Layer 13 of a small transformer language model trained on English Wikipedia (22 layers, counted from 0, width 96). Numbers have three digits each and are written without spaces.
Take only the direct path to the model's output, skipping the later layers: a vector added to the residual stream pushes a token's score in proportion to its dot product with that token's output vector.

Output vectors of the tokens that the questions are about. A number n stands for (n - 500) times 0.0079.
" kill": 514530414456492508612546503450385486470567456434472495492541472524442398498555554445592464406462449507531487498510502525505550472556431516456517517571498492500521572511535554562530457591560537567523443489524560514456513480461474505538392470651442476491483516494486452542437352595481487551
"≥": 465564470492428544617470564534435611561486476363485576615580463460451456438550586452617489382426499412543501403561424474515576454621369406440496515523687510471528535436472503482571519627560574529491527500514521592451540352433538441447471501434602481505539555411596521553351302535393561499
"fa": 528555518574468523491482523526489571491567519445534566530471500567468406486465521553599540363495516531585452455475536479578500455543430459397509506477608522504542451470409556462471470600490541586562536429425516411415441476535522550511497423447432525542420545512500498439518399515463563532
"ction": 435547491539475497486558486391452627501489525585429582582609456460517461500558444475528447326498531595535484516590533486493495543563445498502424507573664499541517440517511443487552524532569382475411500519605553480500495434506498469476497533439369458466408581475523473536517399436508523492
" Film": 496496372479481507536470508366466509405455588500500540512541463484421485404544550464604540538463480591575433515481538563504533492565362391455593468522539513476563486475471530500482453555473523524558532489589528387650476439427528561458481526466461511465398491528585542528469522541481498579
"off": 471585473486464470503462554482454443551558466567500560548538548483470458435592436456575453467421532513596396535455456551593544524516429412526485555464624505495549403477493496551608496521580578520505536412536464523406513524443532523564386523479483511435465446406426560611436505493462539449
" 2024": 382499470548481499581514531505453592432506542503459531526555503540414489505556445494489550527466498519512417497478506489488564512486450406446501476497502556461584449440459517516553440547493526514501570551510589458571464422499498495522490549491490469475516540441464627488435519556440524446
"k": 388620276538333526706574535298327597433383524275543674705596178530102170300667487216835574219279524614724213395671335559621710436790150325410606591714970530528774557363466527804693201918613657682590555480730669363574359258378597560579216633633307387476342409290672699491124093827397660577
"é": 520468490507479503439540477448509489503491541570498484449568557508454500455485533487517545477425579419500487520491548508547484469572476449526476547497696511460606484490574505536445394522470520587474513503467552390500457479551511549491458565529409498465475460523503527515390437490513494501
"pe": 537589452537488536490534519483494525486536543443496560473480362589490548553537505482597500496521567420466517519515545630446505455552444444496496445530711538465479537430450501547482401505521410546537480509436532470455494491488502486456531492384474513454341560487649485517495363597474493457
" song": 474560469432495519526421478498497546522430545435488539548600520459378498420640452437598497494529467563580449586511513569503520431515444409390493538589505519500515561449508525517491427595462551535531536553512584501551444462419535496491493508463416475442444460576529505536438386497478531535
"#": 388620280543332526707574535297327597432382524274540675707597177530100168299668487215837574217278524614725211394672335559617711435792148324409607591715973530528775557358466527805694199920609658683590555480731670362575359257377598561579215633627311386476341409289673700491122091829397661578
"ult": 520544476536481501506538608468490543466442687467452502502498504497451550453549480467489433503439535528573573538521437485586533433512387440491445429548697483502522584485506520536524503454590468521410529477620549484469538536476497488463468489515483494510523614443418519518385353453463435443
" Game": 539456445551483509551546496441446549484515541477472553547512434499377431439594379474583505543469495571488470495451483490491509453532454402398561497511523532500552494486440520497533507540495524544477531450565536492559542520433518496482464525446455483478502517498539528580441548559505507545
"cent": 494556404508479463519647547463479581442408539508472566622468454484547471572493394466594514490502510495518515397564480562484483440514410611537526481552579515456515509517482513470571422487473446515490630438517532416491587506591536518453447472418442483462512496470500559513448294600548535408
" into": 537457447522485450488510556474533461526471508374525485484539419443422464508421418498528482419492407488553471523535536553532519540489473468527534598630534515458528469522507514498558499598534585483527558516511497521447488425422524508522470561496521490514480556490443530506450393558511527512
" politician": 472546480466469501556457496469461541493466529478462517468509500520373499438563596491587504538541497571547403514536480480580485460490401534450513504556534510516543486423597482521565412551481520548547518495562571462505434446476510538453413563683464454416428547422534495525475367516486514499
"A": 393620276538333526706574535298327597433383524275543674711597178530102170300667487216835574219279524614724213391671335559616710436785150330410606591714971530528774557359466527804693201918609657682590555481730669363575360259378597560579216633627307387476342409295672699491124093827397660577
"up": 480578435565484504436374476509523459528538486576510527539487554483429431535470493429536458438475611483627405525400511555492503465608375438422563482460617498459510494488501482613550452526524595552465573489526559518463573469509485546536471552524602480526468520447421527419469446541426478444
"ute": 523453516597467506481450497510436645442544457474435600640523427452386370469595418498424528450468512477458539494508486464514506576508364503569506450488722475480518540474471499530552515531536567534431523498545633433461536462495513463483433522525457463422497450508525543552467479555487500589
" Minister": 444540472523482471626566540403428514442406540490467491482552471546413387364475563452609543502462529507533453580496574503567543440523398498540545564546523506517606502468513457578592415524410546454485444500604485424518447437502541556525388575571413486484518529368507480594477409568467500585
" music": 452550424463500510508419574477482532455421577470478523548590523460400503473583519420572518450498513570592420538529502552506471447498419473393535533565478535484519508455515521535490472617517563523544535491482533504509428436475517536478501501482455486451486509522548554538462390444501470571
"t": 388621275539333527707574536297327598433383524275540675707597177526100169300668487215837575218279525615726212391672335555617711431787149324410607592715973531529776558359467527806695200920610658683591556481732670362575359258378598561580215634628307387477342405290674700492122091829397661578
"west": 539497393513463437522562572558483569495476510385485549660531452486522437540455466447580467514450457486583415420583465406532456545638434520512484547552642515449513517439433553500537449537596610528432535472557504500467503466549512450526397554503514479407540459402434505455505480537457540487
"v": 388620280539333527707574535297327597428383524275544675711597177530100169300668487215836575218279525614725212391672335559622711436786149324410607592715972530528775558359467527805694200920609658683590555481731670362575359258377598561580215633627307387477342405290668700491122091829397661578
"А": 425516471510426490599522491530488560482460517460475549490506514509460417489547570474586514476473522496553434469507479413498517479549418459440510524535669552490578480441503511493546378557489560517448522527497532443574468424479545525479464480584460460513448467449503543578448437583493613452
" m": 502516542472503543546471494519417487516493481435446487501585519461453469519525540474483495458519458522507482490545538485567509482493509507448509494586455516524491531499500544483503491512506484510485511461531503524461508521477475527487516502544515494510532550466552498461486373487532431534
" who": 502488426472498463511516505504530580539518512450505441495499526566442482530533542442607395430524603485525440460522388542503481486487396428474540560579459526482542508497547494453516450557536499549558461519550516502510564462489531479504471482571515501535495434521425449556461348535450596522
"η": 461509460588437532593547455500488497463384570425515528568512473476403433457540566450528497443408562527575452480583468419523505475529459472471525517584686535507499487420435541605495373591497525568476557519530578445476417434531513525448499497564442464527491415433563556536477426546438542537
"See": 540509450504446520601540556467531458429526455521441486520519373444515477475455542490583484482511479549499422408556483544474541429581376455423537507535714477427494543500447576520528492523525448483475406527527478504576489472538573454549439564562527487557469460430614555500401417531555541475

Output weights of attention head 0. The head adds the sum of these rows, row i times number i of z. A number n stands for (n - 500) times 0.00066.
o0: 587522429343246468498694555436612405660413462371717651547371603492388634522468408430349399408571391424679384468642493527601671532557489649650402464779518497615546659647474723736253465442430316566449598545320266653679395410493314427437572462523510227674354659529489403447415494502458494582
o1: 348495378502639205417514493423740336621559511406482648506561666413584458553389629459485404306718553457539695382531597598282702411580535431704345361453568320484558721460454593570432730473461435391586490422504634641460488574519610462474356549558411466388680545462357419307422656448574312622
o2: 407694662480477508559403689645583732446676658668318227397429636484281414611502400579469526385384501709552373570490546468401585405436606474528564269447516734756518447679683347469448554452525414527314446427515328437672577346549491459543453375668398453512325599541355545682552446479412582364
o3: 196391662508786468417467499504555605408651364413557645264586637469512719683442646748527509423434560474354438376370461538516546564515372358482380425262576448756608606411455509455571692652412475079457384401594616594473464302476468541584476414495763569398470563269365569477590535460459757566
o4: 440474563401483690440571562722496549559570578323632326301594664411418520617653562675398468409642583582403287486603389326398387411446407454419513488388548535591792514482509647447258495446386363468288681465471576538537535357667428486423484361504554348438578717453608784483658594487539402388
o5: 225497647356461799451650502274479515395644596455509512406584591528506384514565458251468374445439404407488685403606481808649550567444536430541761412313637335660421701489338338452569581476483525621593602523447408631408403411494414442477782488456653661593597259285451616445513450463381518580
o6: 515345507410024560580494522354586423320488398547466361358654285464528592375387494493641570454427615420527478579659553458461413422464444627703586367622561622383469370607596591460574768489427517358486473514540753441457595427549727583409601548425369659493653510431623457551270471411377512576
o7: 400395587479200619521652228547669471374470474535553620315478318469666628546327690593514482561368492373523369576503675509700595481407488610598465644527595329658470631322418508417565563657269698132631494717290381538526459617426486553394704657298548640524438306416552362377517378443529691627
o8: 323486758790397249541533355639503665272424317584536382303420332384628500638534595449662469594653552584503396630229595454600544400588590316305506495331558264536552734253501654466755399293364516381391524462679742534600605508465648493531727697560498652454439375480382318610523271652544539386
o9: 680476594524735479446418660577302573366718454413397317450668363573443688435284531798593628648576468152366329428698464510599357531674422664434380732393373441505360178714530359499378528639500502182570491569673412554359383515463293694712314586597636581435307632390469363474446512484503512535
o10: 449493345692571524318450291527545456519431585344732488668372677709501591716466489537333612431594296532346489564409417411475356514589300317456313586390445272684502372502433306467453553539683375594649476516511471554488363662588494728688446582507600500409592557618460473316595550708604299532
o11: 454648484454538521529518613530552431664378469590450720476395443609662667445488446461495447628539482319651423545729564238465560593402608478380430556526484618570313466612518588405374289718587463459392341302358366368520525395660342395691707360450500603741526415317404421734485337475293718557
o12: 509579484366300722556572784451546441431487525396377396349778438505552463292334467531582516552560444492640517386684490565571467377331442667632501560525523453323344377702542503453437642507499455410545509510550467526449403559622385458464381503608514720431649520448536658512353536340413420594
o13: 385452696548677324390525488708526383649326544512664620638613631433460457399414586507409435474571327703611376281404627553605786619368457530411423514532563223517361671495445322686484482508526329399437328190489452708654369802537502280718548555564579497673430520543350383774490358452438397614
o14: 541440452582577530404493430623576477466329455449539405501491651384531255471550532395594662414698523586483563481481337457253398482434685567391567408497539347475545534649416416438322315385411421808644714358616651504513594708526745448272475565618439618449507386672597433481480490495646215627
o15: 433486710551500411639701552280377464351476373588513370646495514438520560591446339203613380480533579482369583371670498548659464506570479481582625460523701379495355545441460594522692648349412354552538504434701444680418434472503536540606536592502346355772524424404417326497406513477575438474
o16: 443440503385384679683509633748386501515480685518514431450407370498486626617710456400600600475416499669350495459758371299327296624421553441195546524475343491680539613510369570390343280751487694645573516592553364510502488397559468598292773373382560453514546418456540318559420450609629522488
o17: 524474455495413691358264367596644538567573508486359636387563506503513356240361546661344607621344537476632502577433737470550674431345602654610542532535497687332429393574529249421608423602489650404455381536318453232545586704458651385423611584492456735467434431612550616574456424329350641518
o18: 581735523406542510410591558422419559345623441575425500537387738296457351588458690347596470377593449578489567612423463524339487484384730469804433352510662438721777560419511404511452595339434481705499765403498498598563756293526416190577262436654411589386559464558410568613683365516486219299
o19: 528583559420243410502410469515451658462676402525387763673318717468310388476500362457224499467293591482286672576431551645544631608575502447416459549554633616614703372268569270528667465597422636722480506646249203314566478473576552540670316578433535466565352598696378639255654526488508612205
o20: 339553707602619592417468608610355638466517596497398462521648548494452414461408614686514519560328327579556378326306484570707752559447420583479529515406554370656461554516520283498710552540488560388470445592504214537573445518495267414470461557577605550433242420592366454620574343480508478556
o21: 269522700614729533496622431519663684383516368686514170252537663334523561729262567514456523421530539437469400497535542407541385589258674427609613522468575621690499466638576221364375478505418474622371545484492513448490554299506735578541540508465555615626350379241408700409524520337424735540
o22: 509432428058523445579552475569691596476557587511560594411508462577498514567679292484600420461438581468388616739441345675296447485539549414431629441354373431716531473506533397565141415581300545505712519466420624538490440415461546636489502493546618503515413377604480321481504611646547683538
o23: 438608365721431598521592630368391412638524693453337562650420602576413510470574552357524537411475420547607506256744663388460536620550465527482363405702607693475385664522380624322773709596687543442468518535544221478505572563578291437282521418320288292395614502356592500411509361437491314611
o24: 561705413620633330643528493480473349622481328442349681647368219398618577442275605425559550464628553442599551381635562259485454375393679564865396553631534509240591806356525834431710466422618707408367516642413466408470634369506620421470380638539340568441467406357459445377394548518565434439
o25: 534590645598173235519455749544325463435609327518364465739389579518268656499254440628423586405513450487332515490590636377452524657577445503580380440616591717608514277613646322477459649496602483506411549397538500500532559340495633586700192597610389511570450738494349401513469467578498401268
o26: 692590288374336638461653485399540485597589503575385549417365393614514538516560488539646427632524435136602559797412644608295618464659604481439606497492421606544345390650528499476337375389415565431730622523411512510549596421388245427383533551575464515505452419451541423543719452569378521541
o27: 405410628474668429525385458331582724330612416492382844520589641531366503563540301497485610471318677467479669445555473820504490524545634503373511252334692597626450492362427478466594548623285440138600515294609383513354345694577589645547367526398460601508368451487478346303438495404515780626
o28: 391593625537451222621398699596404581396505451540340390431417393484362429472685500514597448560379635752253561388400359541270621661616418408181557472458510484546623717474522493429666638645244759556585384668712371467530582287567554468349499522635614500477246454587350371505502459499621597536
o29: 395517440418540323494465538508745498593451622550554432549449571584460353484627567530537407351424459612515517374284453537318596518518304482497518383568378561529444586593595392493485714540546628589541342524358467429675527497499544455407372473535600357320398499594455538400585679571525520644
o30: 603484455380471590604526433050507531273328279523639693629446435699493665458784343321741441595271429563459602592239332686634104595430358571609547385480451725480302384549558547396644683490617532472553428207598744419476550377546397518668311385488696555426618369541513530656491485626302724519
o31: 396307656432302519570422828522419323494517315409401670474533538365375627439370621614577637433518476482373640245629471599366475754399492602467520423463567581433439547661448471452356457641433629316631519362628615562511523522465711398253405469604671607503443530364388452522400615468571568558

Each question shows a token from some text and the vector z that the head gathered there. A number n stands for (n - 500) times 0.0051.

"it": 368406502554638540585609574412410344520324551408585584452537550611466493541349461479574541414540
Which of these tokens does it push up most? "А"

" so": 559510513422430427430528467510546600599653600481499505547411582508449513556515456455477504499563
Pushed down most: " 2024"

" original": 471530499520508486469467486525517535501522502515505450473460503506533492528492468518528525500486
Which three tokens does it push up most, strongest first? " who", "west", " kill"

" in": 537518518496595432436410456532506455512446502452482465481507483498476511496489479470525516436483
Which of these tokens does it push up most? " 2024"

"if": 259374667634444437512494716621545582517646436536591500411436706571544358342594436537768545642539
Pushed down most: "cent"

";": 473514495499505486443513500545544477480531526532468471504508543510540483473497498567485500476435
Which two tokens does it push up most, strongest first? "up", "fa"

"ment": 333448471460307482691554551456480396581447615409523642424351585523456510434359635541599546589559
Which of these tokens does it push up most? " Film"

" the": 460492394490526464470444494539525470506483522447506462479471495404508515542482500459556538568537
Pushed down most: "ction"

"y": 598511544327791558558342462309664585439359655451718401437676263525527612394561392464406479251371
Which of these tokens does it push up most? "η"

" Washington": 539541511498568399463461535486539458412542570427487498530529491384575456490517513524528561469473
Which three tokens does it push up most, strongest first? " song", "up", " Game"

" ": 515516465460396485437554555517599573483601500496482488535487573464508497591546549398535539515440
Pushed down most: " 2024"

"em": 534501479497613596557470539462517440547512536624514335511461510588398595402518377525491403418432
Which three tokens does it push up most, strongest first? "ult", "ction", " m"

" use": 499494484444513439511545537497467483522529469478449490428479537473456528544484510446497549432440
Which of these tokens does it push up most? "See"

" It": 474471502494501481497450521510480530558522557500506468520398509509502505524461498539469468585523
Which of these tokens does it push up most? "cent"

" W": 515508531536467538496502514563476549516545503498544480493438566511516522523475531510546517505548
Pushed down most: "é"

"ical": 552496455526644578529417622498626353477506528683524206396423497582357582342549347488498430389431
Which of these tokens does it push up most? "ult"

" plan": 455513515509498493522494542522519505468500508518487509506475507521476517536542472490493493484483
Which of these tokens does it push up most? "ction"

".": 432490499502493460450432560496506486497515548502528443498444506472527517509486514537512504558527
Which of these tokens does it push up most? " Game"

"posed": 451491555519456462504553542506521386485485501439511521374516621530413620433548537482696642403561
Pushed down most: "cent"

" to": 505509487485473509478524517532543524497538515540511450544485557510498532527543517464533505487464
Pushed down most: " Film"

"4": 510519516458460499489526485551519538461521505548487504488491509552486543539546488520447487457450
Pushed down most: " Film"

"ne": 512459394451478675628561314521533431605472519565528513395504487464617468307403481548460520610490
Which of these tokens does it push up most? " Film"

"D": 451531512602528480524540482524563488507468484523535465471496490523491575493547498585509533541583
Pushed down most: " song"

"k": 570538428471612563540544494469495485617463522435557459557515450441508557600525522390489519439574
Pushed down most: "off"

"vi": 521428352373390754707529210534578416650430566575528536328439434412693463226325514580400546764460
Pushed down most: "А"

" vi": 475498522486519499525513510518532499491497513508480523526500509517452546528569484485474489475485
Which of these tokens does it push up most? "ction"

" lo": 523466518517509493496544512528567510481554482562495479455505554536470532477528444524493485485421
Which two tokens does it push up most, strongest first? "ction", "fa"

"st": 638517221271552406526538400460687527323538686595604297435525252401579451403635457433358395365491
Which of these tokens does it push up most? "η"

" C": 523505515497548478553522523527522467512470532488485506523517484535480522495534494511518496464478
Which two tokens does it push up most, strongest first? "é", "ction"

"o": 656476535527498444390596473490766573469717477433395581449528638491399552390501442522306465470309
Which of these tokens does it push up most? "fa"

"arch": 595594554557634470690582495424510463618474501563469399569401455579421648500540440523444545537523
Pushed down most: " song"

"ur": 657510570480591446619507341483625558575513453422498423571438488454567546436533565386441638657411
Pushed down most: "ute"

"ni": 526456445401471641663497215554530447651418483524518538390483454443583529375446493525405540612473
Pushed down most: "А"

"ense": 571448492395473476619558592525508479464468553545456530577531468519434511502652529384532420429449
Pushed down most: " music"

" \"": 489480528495544451496518569502477484493505490476485483471486536505458519514487500464532525434457
Which of these tokens does it push up most? "А"

"A": 463449665485567366597478407614519404566428493403526546520483585523457592427649518413553613465512
Which of these tokens does it push up most? " politician"

"fe": 505343596364462568679466437528293506653305539554534506480458517547525644407531762535579517640553
Pushed down most: "up"

"\n": 359477552694521431464449658538515591572582449476459499521466589515315536474525487512512478604610
Which of these tokens does it push up most? "off"

"um": 648454551434661308593580513420594448505390565374622479443440461592527442558501431259505615416436
Pushed down most: "off"

"ch": 510470473511562656673555577376382643613580569577473541574330491638426554527418488520370382586527
Pushed down most: "up"